Layer 6 of a small transformer language model trained on English Wikipedia (12 layers, counted from 0, width 96).
Take only the direct path to the model's output, skipping the later layers: a vector added to the residual stream pushes a token's score in proportion to its dot product with that token's output vector.

Output vectors of the tokens that the questions are about. A number n stands for (n - 500) times 0.015.
"rain": 367 668 400 610 585 377 309 568 495 475 647 221 572 628 236 535 787 589 611 390 551 332 253 395 565 556 559 296 605 352 401 436 605 428 579 460 441 499 671 392 295 647 428 268 564 707 638 571 305 478 282 499 566 452 480 586 621 752 521 624 525 534 445 250 503 693 375 414 479 599 405 705 361 391 474 597 697 520 688 482 336 444 495 444 458 590 626 574 519 548 495 670 608 448 328 553
"h": 483 550 452 618 340 399 475 530 583 484 495 556 645 512 598 408 601 437 516 191 495 418 584 662 425 396 531 379 671 542 320 566 545 507 479 425 560 348 374 623 593 320 511 551 527 506 669 597 465 422 601 625 537 537 560 450 435 449 486 471 418 359 492 613 564 689 539 627 522 561 458 528 380 567 500 389 337 325 615 464 370 615 262 547 459 504 442 537 616 614 809 475 432 621 392 323
"ily": 613 612 420 570 447 304 329 581 507 259 439 402 328 657 346 749 552 486 378 333 262 254 355 366 528 460 576 422 502 632 439 633 807 324 636 528 476 187 543 264 584 650 638 366 472 600 469 662 405 524 560 591 388 688 636 507 518 426 671 521 679 226 478 758 605 350 712 552 675 541 486 690 703 245 661 428 568 484 681 497 314 392 527 593 546 604 569 507 444 481 493 282 662 479 341 367
"”": 465 388 726 532 255 532 458 469 567 419 712 256 442 657 452 536 504 780 870 163 465 363 590 483 706 528 327 597 343 490 542 583 472 236 594 323 576 122 552 572 358 646 541 420 352 632 381 495 534 772 632 485 723 690 246 630 632 308 377 395 523 469 600 602 328 570 389 554 585 353 433 448 749 514 405 519 684 615 545 531 420 678 500 780 613 595 527 484 458 371 177 731 567 69 371 350
"ila": 534 502 385 491 540 442 341 469 517 477 520 581 758 630 355 500 442 528 482 419 499 333 240 379 629 636 239 592 442 636 523 555 536 374 532 363 669 289 471 380 672 695 528 513 698 644 725 736 380 454 617 448 332 611 481 464 590 405 421 614 457 211 595 603 495 611 353 668 801 616 419 503 482 467 485 610 612 527 569 518 330 545 357 489 474 426 657 373 521 455 501 300 692 329 431 257
"ice": 696 439 424 573 407 397 433 643 473 441 644 476 422 540 520 369 625 365 557 656 325 308 585 599 552 614 387 665 408 500 487 583 436 430 559 215 549 180 545 787 695 553 453 463 547 580 595 405 349 443 506 378 534 407 711 291 465 613 476 503 465 334 464 358 526 516 625 595 674 548 560 600 343 609 373 397 594 450 581 516 316 525 608 517 453 499 636 759 697 498 410 384 499 521 478 290
"ify": 435 736 492 421 362 471 329 715 413 613 397 196 440 490 543 471 684 504 557 367 275 344 466 294 705 334 536 549 385 430 400 587 321 422 627 459 552 471 728 400 603 252 454 437 538 693 472 653 392 417 725 614 712 583 604 629 254 548 595 480 518 291 606 284 290 504 497 529 754 635 484 493 367 424 567 346 549 662 659 538 447 667 553 625 563 515 618 668 665 504 395 240 460 644 551 310
" one": 668 389 627 361 563 467 547 614 568 314 319 480 407 470 528 639 482 454 554 554 442 413 444 492 440 499 632 628 508 345 501 511 463 420 428 527 411 620 554 587 446 523 682 546 407 766 511 511 377 471 626 546 533 337 513 587 508 467 644 501 499 253 417 496 450 500 423 535 475 483 477 532 469 478 368 505 537 441 553 539 471 503 532 584 536 552 667 473 336 561 519 551 464 520 392 537
"rian": 585 511 398 507 558 403 328 445 507 365 473 693 434 865 409 593 732 662 581 425 464 434 358 382 569 429 380 337 585 607 381 315 521 484 647 615 561 402 510 303 457 366 353 242 590 542 227 418 252 638 507 517 348 607 387 507 555 941 479 688 445 324 748 602 543 757 656 552 447 562 435 514 524 532 538 584 487 540 413 495 224 394 491 480 456 673 763 374 412 614 284 595 645 462 673 381
"lor": 308 625 563 394 446 512 277 612 381 595 437 582 540 797 540 365 458 749 623 577 520 295 397 314 438 689 419 350 253 560 348 451 458 460 571 495 528 424 462 277 565 488 718 200 598 614 619 637 758 486 559 308 238 669 587 582 337 658 504 379 648 450 448 635 262 622 477 372 451 292 558 314 585 411 483 724 752 607 512 474 282 552 622 513 838 623 593 388 508 352 339 453 714 409 522 618
"ason": 451 512 435 272 668 585 334 618 445 528 586 588 313 538 357 462 434 537 553 542 547 596 408 357 469 296 207 412 286 563 647 684 448 652 676 421 643 541 498 715 616 528 756 536 601 268 258 447 561 553 687 630 516 665 315 452 488 825 566 498 684 186 512 390 301 665 456 527 474 455 392 465 626 532 640 368 560 340 550 493 428 423 428 431 693 488 371 529 512 497 461 663 481 497 412 479
"cent": 484 600 472 430 567 430 434 388 304 489 586 306 520 406 437 605 864 669 579 492 329 417 226 419 452 417 257 411 427 660 633 519 352 383 482 685 621 374 776 364 538 489 588 556 536 559 472 718 608 363 516 543 535 398 584 325 747 391 469 344 715 462 471 444 240 669 582 614 383 437 456 528 628 150 361 386 554 581 539 523 421 639 272 586 670 744 337 688 559 544 673 428 536 635 545 456
"mi": 442 520 385 535 346 827 314 545 685 515 586 508 573 421 451 444 570 546 491 487 607 366 346 593 495 397 550 637 523 717 526 784 392 529 540 445 605 240 417 269 426 536 709 627 551 520 447 496 435 536 725 433 271 401 304 393 858 546 500 396 476 245 399 764 458 488 455 396 516 536 463 625 735 492 412 516 584 529 357 529 407 556 329 376 674 589 419 780 266 491 578 376 512 606 433 354
"ctor": 641 331 761 382 405 322 275 407 323 337 632 525 665 492 308 668 516 541 490 663 613 540 300 514 634 308 363 500 353 528 446 695 365 328 747 283 525 326 567 626 420 593 400 434 520 330 332 765 596 449 743 608 526 361 330 682 662 748 582 769 594 210 559 595 563 404 404 445 592 201 433 365 615 530 515 745 605 538 500 514 444 569 240 467 735 608 402 472 607 637 618 416 423 278 478 588
"amb": 369 500 539 633 514 571 319 404 410 546 531 635 472 653 425 306 516 624 600 459 351 486 334 472 600 417 467 439 537 585 416 549 410 542 516 338 636 337 425 542 397 446 679 590 562 662 429 563 583 478 721 440 460 552 515 479 509 442 727 645 480 511 567 397 360 460 412 554 506 581 321 639 390 273 499 392 640 530 452 498 360 598 488 497 432 623 434 402 494 573 635 645 531 577 453 494
"ands": 344 490 377 563 474 332 314 591 485 407 488 603 427 697 266 409 589 561 528 478 370 432 589 502 813 787 506 547 518 380 452 689 573 572 519 248 711 442 448 578 441 658 693 494 455 502 377 548 360 617 532 537 344 753 568 490 621 472 617 395 540 197 733 292 487 425 448 475 692 326 611 883 473 535 415 440 593 414 495 516 485 208 448 437 419 431 416 524 486 390 464 589 506 352 619 664
"ement": 804 424 480 602 449 437 281 399 500 261 334 307 300 613 288 969 607 541 770 335 583 189 509 446 416 367 422 600 400 268 376 614 632 485 638 403 449 387 562 452 463 572 420 432 497 656 235 534 657 655 330 606 724 572 351 390 669 674 540 642 473 388 417 473 299 648 515 583 599 410 407 515 556 483 334 252 606 568 546 509 589 489 708 527 544 587 484 563 617 439 633 512 746 592 453 422
"vious": 554 531 606 418 513 313 210 551 427 408 541 433 416 479 328 720 755 586 623 604 278 421 504 586 243 423 475 560 376 618 413 594 307 412 707 426 604 460 529 585 365 447 758 413 535 649 513 333 456 672 686 457 250 718 350 379 510 649 714 229 577 364 370 425 386 617 490 527 667 484 601 500 597 623 535 565 477 548 473 501 475 714 315 698 544 649 443 550 485 312 513 593 364 568 435 397
"urther": 222 640 476 496 546 536 298 450 432 511 461 258 408 554 260 596 580 531 703 551 560 489 376 249 440 500 526 635 188 516 493 540 434 493 631 588 589 360 597 437 604 313 629 378 486 806 566 533 380 609 534 567 403 714 334 512 332 685 733 396 695 145 464 334 492 743 576 417 516 467 589 588 645 504 489 629 625 692 610 507 320 662 535 569 696 647 441 474 492 231 292 465 479 473 528 304
"ably": 704 705 627 490 576 468 357 628 314 441 483 369 226 343 250 821 741 654 669 558 507 527 647 559 294 431 445 427 459 355 436 648 430 356 660 613 471 305 356 521 608 487 626 476 615 773 382 795 356 461 587 452 503 807 300 454 366 507 699 485 426 415 494 418 345 609 514 451 534 601 528 641 517 409 669 271 878 654 628 528 106 569 362 446 421 593 593 545 481 214 448 635 456 220 396 370

Each question shows what one neuron of this layer's MLP adds at an activation of 1. A number n stands for (n - 500) times 0.002.

n232: 521 520 465 596 344 508 512 578 598 490 563 308 417 396 540 415 399 451 547 536 579 619 583 382 509 369 560 410 603 394 552 550 392 519 569 530 366 479 557 495 537 546 456 398 679 471 611 589 390 477 426 471 482 427 722 638 632 444 500 500 425 466 314 470 555 452 509 592 579 560 385 481 474 484 586 458 475 488 626 510 521 403 522 593 394 436 493 423 426 578 568 524 370 594 530 544
Pushed down most: "lor"

n132: 581 535 474 370 603 428 525 440 572 641 641 560 444 539 573 486 448 482 446 520 497 439 549 542 559 428 480 515 590 621 460 470 593 358 552 538 536 382 528 700 560 316 524 548 669 399 413 565 492 431 378 604 471 492 415 434 571 484 602 575 448 500 588 422 517 379 434 587 537 436 393 339 521 604 476 565 503 385 547 521 486 365 520 511 357 337 565 421 529 338 513 522 566 635 357 598
Pushed down most: "urther"

n363: 469 518 415 492 656 598 583 674 401 520 370 460 442 491 406 614 624 353 439 516 542 553 472 437 307 467 598 271 432 500 512 657 477 489 682 647 547 456 591 514 300 511 476 369 435 571 562 401 585 514 466 591 456 432 506 564 533 437 480 406 503 330 426 568 422 523 461 565 626 526 545 527 512 626 560 474 672 425 691 481 508 545 552 405 577 469 432 540 325 445 562 352 660 436 458 505
Pushed down most: "amb"

n231: 556 544 542 643 345 516 507 563 332 534 452 445 615 733 472 525 552 614 434 532 251 365 460 450 540 437 623 512 417 533 408 569 593 591 329 254 598 381 512 512 466 421 469 465 500 426 348 420 437 403 421 542 556 533 456 488 523 676 484 548 403 567 348 454 523 509 425 538 497 544 286 731 569 480 401 604 466 494 299 524 606 480 603 569 740 500 559 643 356 551 465 511 642 559 599 662
Pushed down most: "ably"

n58: 468 565 502 564 472 469 469 504 492 577 572 379 473 486 604 390 456 607 431 535 416 511 644 664 500 417 488 393 608 526 389 553 568 485 500 468 564 663 384 569 524 490 411 530 419 400 490 496 534 520 452 638 570 574 588 483 498 570 534 402 481 457 431 443 469 462 488 599 456 487 419 451 438 546 625 431 542 393 435 425 504 432 542 462 419 427 365 525 560 394 597 586 593 534 438 485
Which three tokens does it push up most, strongest first? "h", "ason", "ands"

n60: 396 620 548 438 524 574 421 632 457 526 412 652 538 598 497 270 488 693 554 506 503 551 558 544 335 497 465 385 403 553 282 586 505 670 338 471 468 464 432 469 737 508 527 556 587 433 411 340 568 592 508 587 593 595 652 432 320 470 452 468 433 578 595 503 265 515 389 458 500 449 537 562 423 495 439 545 491 636 331 363 500 538 637 577 486 676 427 508 571 489 467 497 515 537 571 430
Pushed down most: "ctor"

n11: 403 658 576 581 364 455 441 581 513 697 492 540 329 585 559 470 566 459 598 598 410 380 345 413 554 440 609 343 573 527 242 502 498 383 465 551 531 570 522 620 375 529 436 463 533 414 473 489 581 511 492 489 510 452 423 424 614 514 491 541 455 506 503 459 540 520 457 481 653 554 359 685 370 442 391 405 528 647 471 431 586 573 676 474 568 656 385 513 590 673 548 557 472 389 386 441
Which three tokens does it push up most, strongest first? "rain", "amb", "ify"

n151: 541 270 467 524 513 409 569 388 631 341 505 529 552 459 539 513 519 552 500 357 399 514 389 590 602 632 427 594 660 380 440 493 577 623 485 629 546 465 454 437 508 497 567 535 389 468 601 506 446 526 513 535 510 527 506 398 626 517 703 492 532 414 649 539 590 497 614 383 360 446 588 538 554 553 388 636 408 394 418 405 629 492 430 403 405 276 661 466 579 503 407 435 500 576 331 527
Pushed up most: "ands"

n241: 459 610 481 491 536 536 623 439 657 420 380 367 380 522 445 451 536 512 576 667 448 450 553 488 477 519 374 623 522 426 341 617 649 420 444 576 462 612 468 512 576 455 464 557 699 569 315 420 590 430 486 667 576 483 604 503 434 449 494 511 437 460 409 275 412 362 484 432 545 573 381 589 606 619 369 664 521 480 569 480 365 564 560 336 462 457 282 364 467 627 509 397 758 630 500 460
Which two tokens does it push up most, strongest first? "ement", "ify"

n239: 344 467 469 494 455 604 456 386 645 489 599 522 439 638 395 513 528 439 265 562 492 372 393 630 483 533 401 596 524 583 351 426 571 538 476 484 427 476 417 377 537 378 484 404 560 472 500 583 475 483 461 508 598 533 710 596 399 446 509 387 617 573 368 452 633 431 601 650 392 552 773 492 477 453 586 550 721 397 611 425 523 439 495 422 475 418 421 381 604 426 546 548 712 565 455 500
Which three tokens does it push up most, strongest first? "ily", "lor", "rain"

n326: 424 518 482 758 468 471 531 512 572 463 463 538 446 588 500 560 316 472 443 563 632 421 563 462 354 345 497 541 521 571 358 641 390 437 624 634 445 506 579 630 518 533 412 475 474 578 376 624 413 650 503 441 531 506 476 427 416 537 541 641 373 491 346 529 473 378 545 704 451 482 451 542 412 531 604 405 629 438 536 364 377 327 459 482 371 378 641 486 491 620 599 446 717 628 466 486
Pushed up most: "ement"

n133: 478 561 475 542 425 552 478 646 394 508 403 565 401 443 447 421 619 325 463 696 622 644 586 585 372 500 553 528 489 494 416 388 413 508 474 319 463 309 588 479 587 466 447 443 611 350 671 386 516 453 440 539 411 532 561 377 497 432 531 533 466 520 457 614 510 505 463 539 526 561 563 544 478 522 271 632 365 306 537 557 621 416 576 567 590 642 542 474 575 545 513 472 508 562 567 563
Which two tokens does it push up most, strongest first? "ice", "h"

n161: 435 502 406 569 362 500 622 389 421 537 403 481 541 560 641 572 449 476 440 505 493 478 473 659 429 419 649 502 469 577 407 443 561 526 402 399 592 518 603 421 372 607 489 554 664 384 666 461 374 482 554 557 377 400 633 542 644 584 452 543 533 541 350 544 388 517 504 568 595 460 557 538 473 551 434 507 647 517 536 368 464 514 479 427 529 507 481 388 428 402 573 486 507 417 435 554
Pushed up most: "mi"

n87: 486 512 459 498 569 541 613 411 490 423 539 433 566 486 486 407 566 500 414 528 467 429 511 627 509 584 433 520 504 525 414 454 608 504 547 453 385 413 481 425 596 445 504 420 630 486 514 500 411 428 445 552 484 504 397 506 549 469 386 536 571 438 561 666 384 487 549 584 534 587 421 418 517 512 549 461 400 442 565 632 548 564 445 546 483 477 516 599 619 395 424 385 627 636 439 488
Which two tokens does it push up most, strongest first? "ila", "ily"

n310: 423 409 436 531 430 414 380 495 452 602 378 555 557 595 465 391 436 560 417 544 526 509 506 571 604 430 579 445 558 366 638 427 487 542 696 489 617 640 378 491 580 583 556 439 616 584 486 587 196 405 666 694 492 517 295 604 540 490 399 511 467 473 411 532 431 594 476 653 519 458 439 452 335 439 544 537 497 332 451 645 542 593 631 405 616 482 500 368 594 351 709 549 386 450 597 455
Pushed up most: "ila"

n334: 461 613 526 500 384 517 456 498 690 451 450 546 489 521 439 568 312 466 390 627 598 483 554 540 345 577 447 586 706 346 338 714 551 434 530 609 675 650 617 301 432 451 550 473 500 514 451 331 481 564 532 392 445 425 611 511 434 554 368 463 443 482 452 432 481 506 393 486 486 652 533 379 515 552 552 603 494 369 588 721 503 492 731 433 492 549 483 438 599 404 486 439 428 409 500 396
Pushed down most: "cent"

n136: 552 341 555 444 387 517 463 507 421 546 516 619 604 304 447 508 454 425 517 668 402 531 616 359 637 508 515 613 351 571 400 571 505 538 308 435 458 500 673 534 662 470 563 388 714 323 584 454 453 491 432 320 503 431 477 642 473 409 702 526 620 609 530 384 495 653 443 645 454 585 560 580 625 425 577 537 537 483 506 515 516 433 385 383 400 562 602 462 529 468 366 431 497 477 564 462
Pushed down most: "ement"

n119: 507 568 455 540 464 471 320 591 380 490 529 554 406 552 337 656 565 414 561 448 548 503 454 529 350 551 525 437 600 444 583 505 507 381 497 401 398 391 601 556 586 591 680 463 663 427 396 617 596 386 447 580 550 510 436 622 505 493 481 440 428 321 565 552 448 576 448 649 387 535 432 480 395 443 534 657 428 518 560 687 502 610 505 476 434 437 405 480 566 358 540 481 599 486 609 525
Which three tokens does it push up most, strongest first? "ably", "ement", "ctor"

n195: 319 514 507 630 476 508 521 498 498 592 462 449 414 397 562 407 449 452 550 444 475 525 548 521 626 443 503 442 428 401 489 413 475 657 565 565 439 487 477 525 526 646 377 370 554 694 471 354 609 620 479 535 537 532 521 452 532 531 474 633 338 317 538 582 454 583 439 512 468 474 497 520 437 701 654 446 612 407 546 544 435 478 525 393 522 567 665 624 445 579 387 412 443 430 513 468
Pushed down most: "cent"

n138: 387 440 523 661 473 533 500 504 480 470 392 608 514 575 509 439 394 389 318 442 519 452 647 460 597 540 527 616 636 487 530 570 489 578 456 469 559 557 464 580 441 437 436 507 576 517 427 485 471 422 466 500 493 445 505 366 732 555 427 518 533 612 381 505 568 329 552 564 369 540 471 424 580 617 683 400 480 563 448 594 295 542 434 367 550 429 509 547 460 523 512 537 542 538 531 517
Pushed down most: "urther"

n303: 544 464 471 573 544 505 544 423 520 356 361 594 502 582 572 546 542 534 521 566 531 427 397 619 591 471 376 595 597 649 566 607 498 503 377 563 556 444 627 521 471 323 475 623 407 363 698 455 500 511 490 350 466 438 576 660 556 605 505 554 513 453 394 566 386 470 607 334 505 590 452 546 579 459 495 593 534 419 444 353 541 640 595 505 482 464 433 343 576 443 365 391 331 481 362 510
Pushed down most: "ably"

n107: 500 421 602 460 400 536 590 400 411 471 446 480 555 404 598 556 442 735 537 464 534 474 628 550 495 608 446 387 598 380 651 442 547 522 574 487 446 116 434 457 629 525 486 790 477 494 433 450 665 557 551 474 572 542 404 525 528 442 509 606 435 491 519 424 539 426 441 528 539 410 438 483 577 609 529 600 427 380 509 565 540 464 565 303 417 489 322 330 408 516 610 555 370 583 733 466
Pushed down most: "rain"

n204: 419 513 452 560 432 620 538 427 410 359 495 399 420 540 576 645 541 440 413 550 428 370 500 473 541 439 535 533 555 604 548 529 555 489 537 468 513 583 589 526 522 301 546 480 427 434 584 303 531 816 400 597 551 617 611 669 534 545 572 388 393 740 525 723 609 649 422 531 508 364 618 463 386 385 556 570 518 463 481 465 537 370 302 413 526 396 514 508 374 336 438 341 568 546 468 542
Which three tokens does it push up most, strongest first? "ily", "vious", "rian"

n61: 341 530 568 773 510 380 539 422 482 648 437 615 372 500 429 472 492 406 608 591 559 487 598 492 474 335 610 443 511 429 534 417 498 453 587 455 337 566 420 557 583 476 429 458 574 497 518 574 367 500 551 386 583 381 511 404 529 547 497 525 458 503 471 604 563 500 455 392 474 514 715 455 542 445 500 343 401 650 509 486 266 490 466 615 631 567 434 586 500 344 484 398 530 490 594 624
Pushed up most: "ably"

n101: 534 569 497 524 469 575 471 500 531 475 441 264 480 458 440 514 381 431 488 532 476 443 476 388 578 448 716 417 455 427 386 347 481 485 561 324 621 587 614 578 455 544 421 426 635 631 374 709 521 563 367 746 528 633 544 535 413 447 459 474 324 487 361 412 442 447 536 497 599 453 377 473 322 681 463 311 549 338 675 673 472 517 550 678 521 683 462 747 519 563 509 517 596 467 554 459
Which three tokens does it push up most, strongest first? "ify", "ement", "rain"

n112: 502 479 624 545 494 419 481 465 555 489 601 476 553 541 585 469 568 444 392 415 444 513 470 495 602 568 599 386 464 451 408 508 596 526 440 444 559 466 395 487 580 509 396 645 475 458 633 589 367 514 422 487 550 480 615 513 596 451 437 496 461 486 498 564 541 447 448 612 541 477 498 463 558 385 656 502 429 466 640 362 488 644 568 393 426 612 390 422 481 415 467 449 611 421 603 403
Pushed down most: "ason"

n94: 569 482 634 529 542 725 427 503 383 637 461 565 457 541 419 512 448 360 548 546 589 430 532 352 625 590 433 518 551 658 671 497 506 413 503 657 420 408 602 471 604 379 358 225 562 525 478 490 607 257 566 522 838 509 437 384 497 411 357 569 550 416 390 532 658 553 559 509 339 473 579 381 368 651 435 368 464 455 528 680 423 436 434 380 452 585 400 642 606 573 562 494 546 648 286 550
Pushed up most: "cent"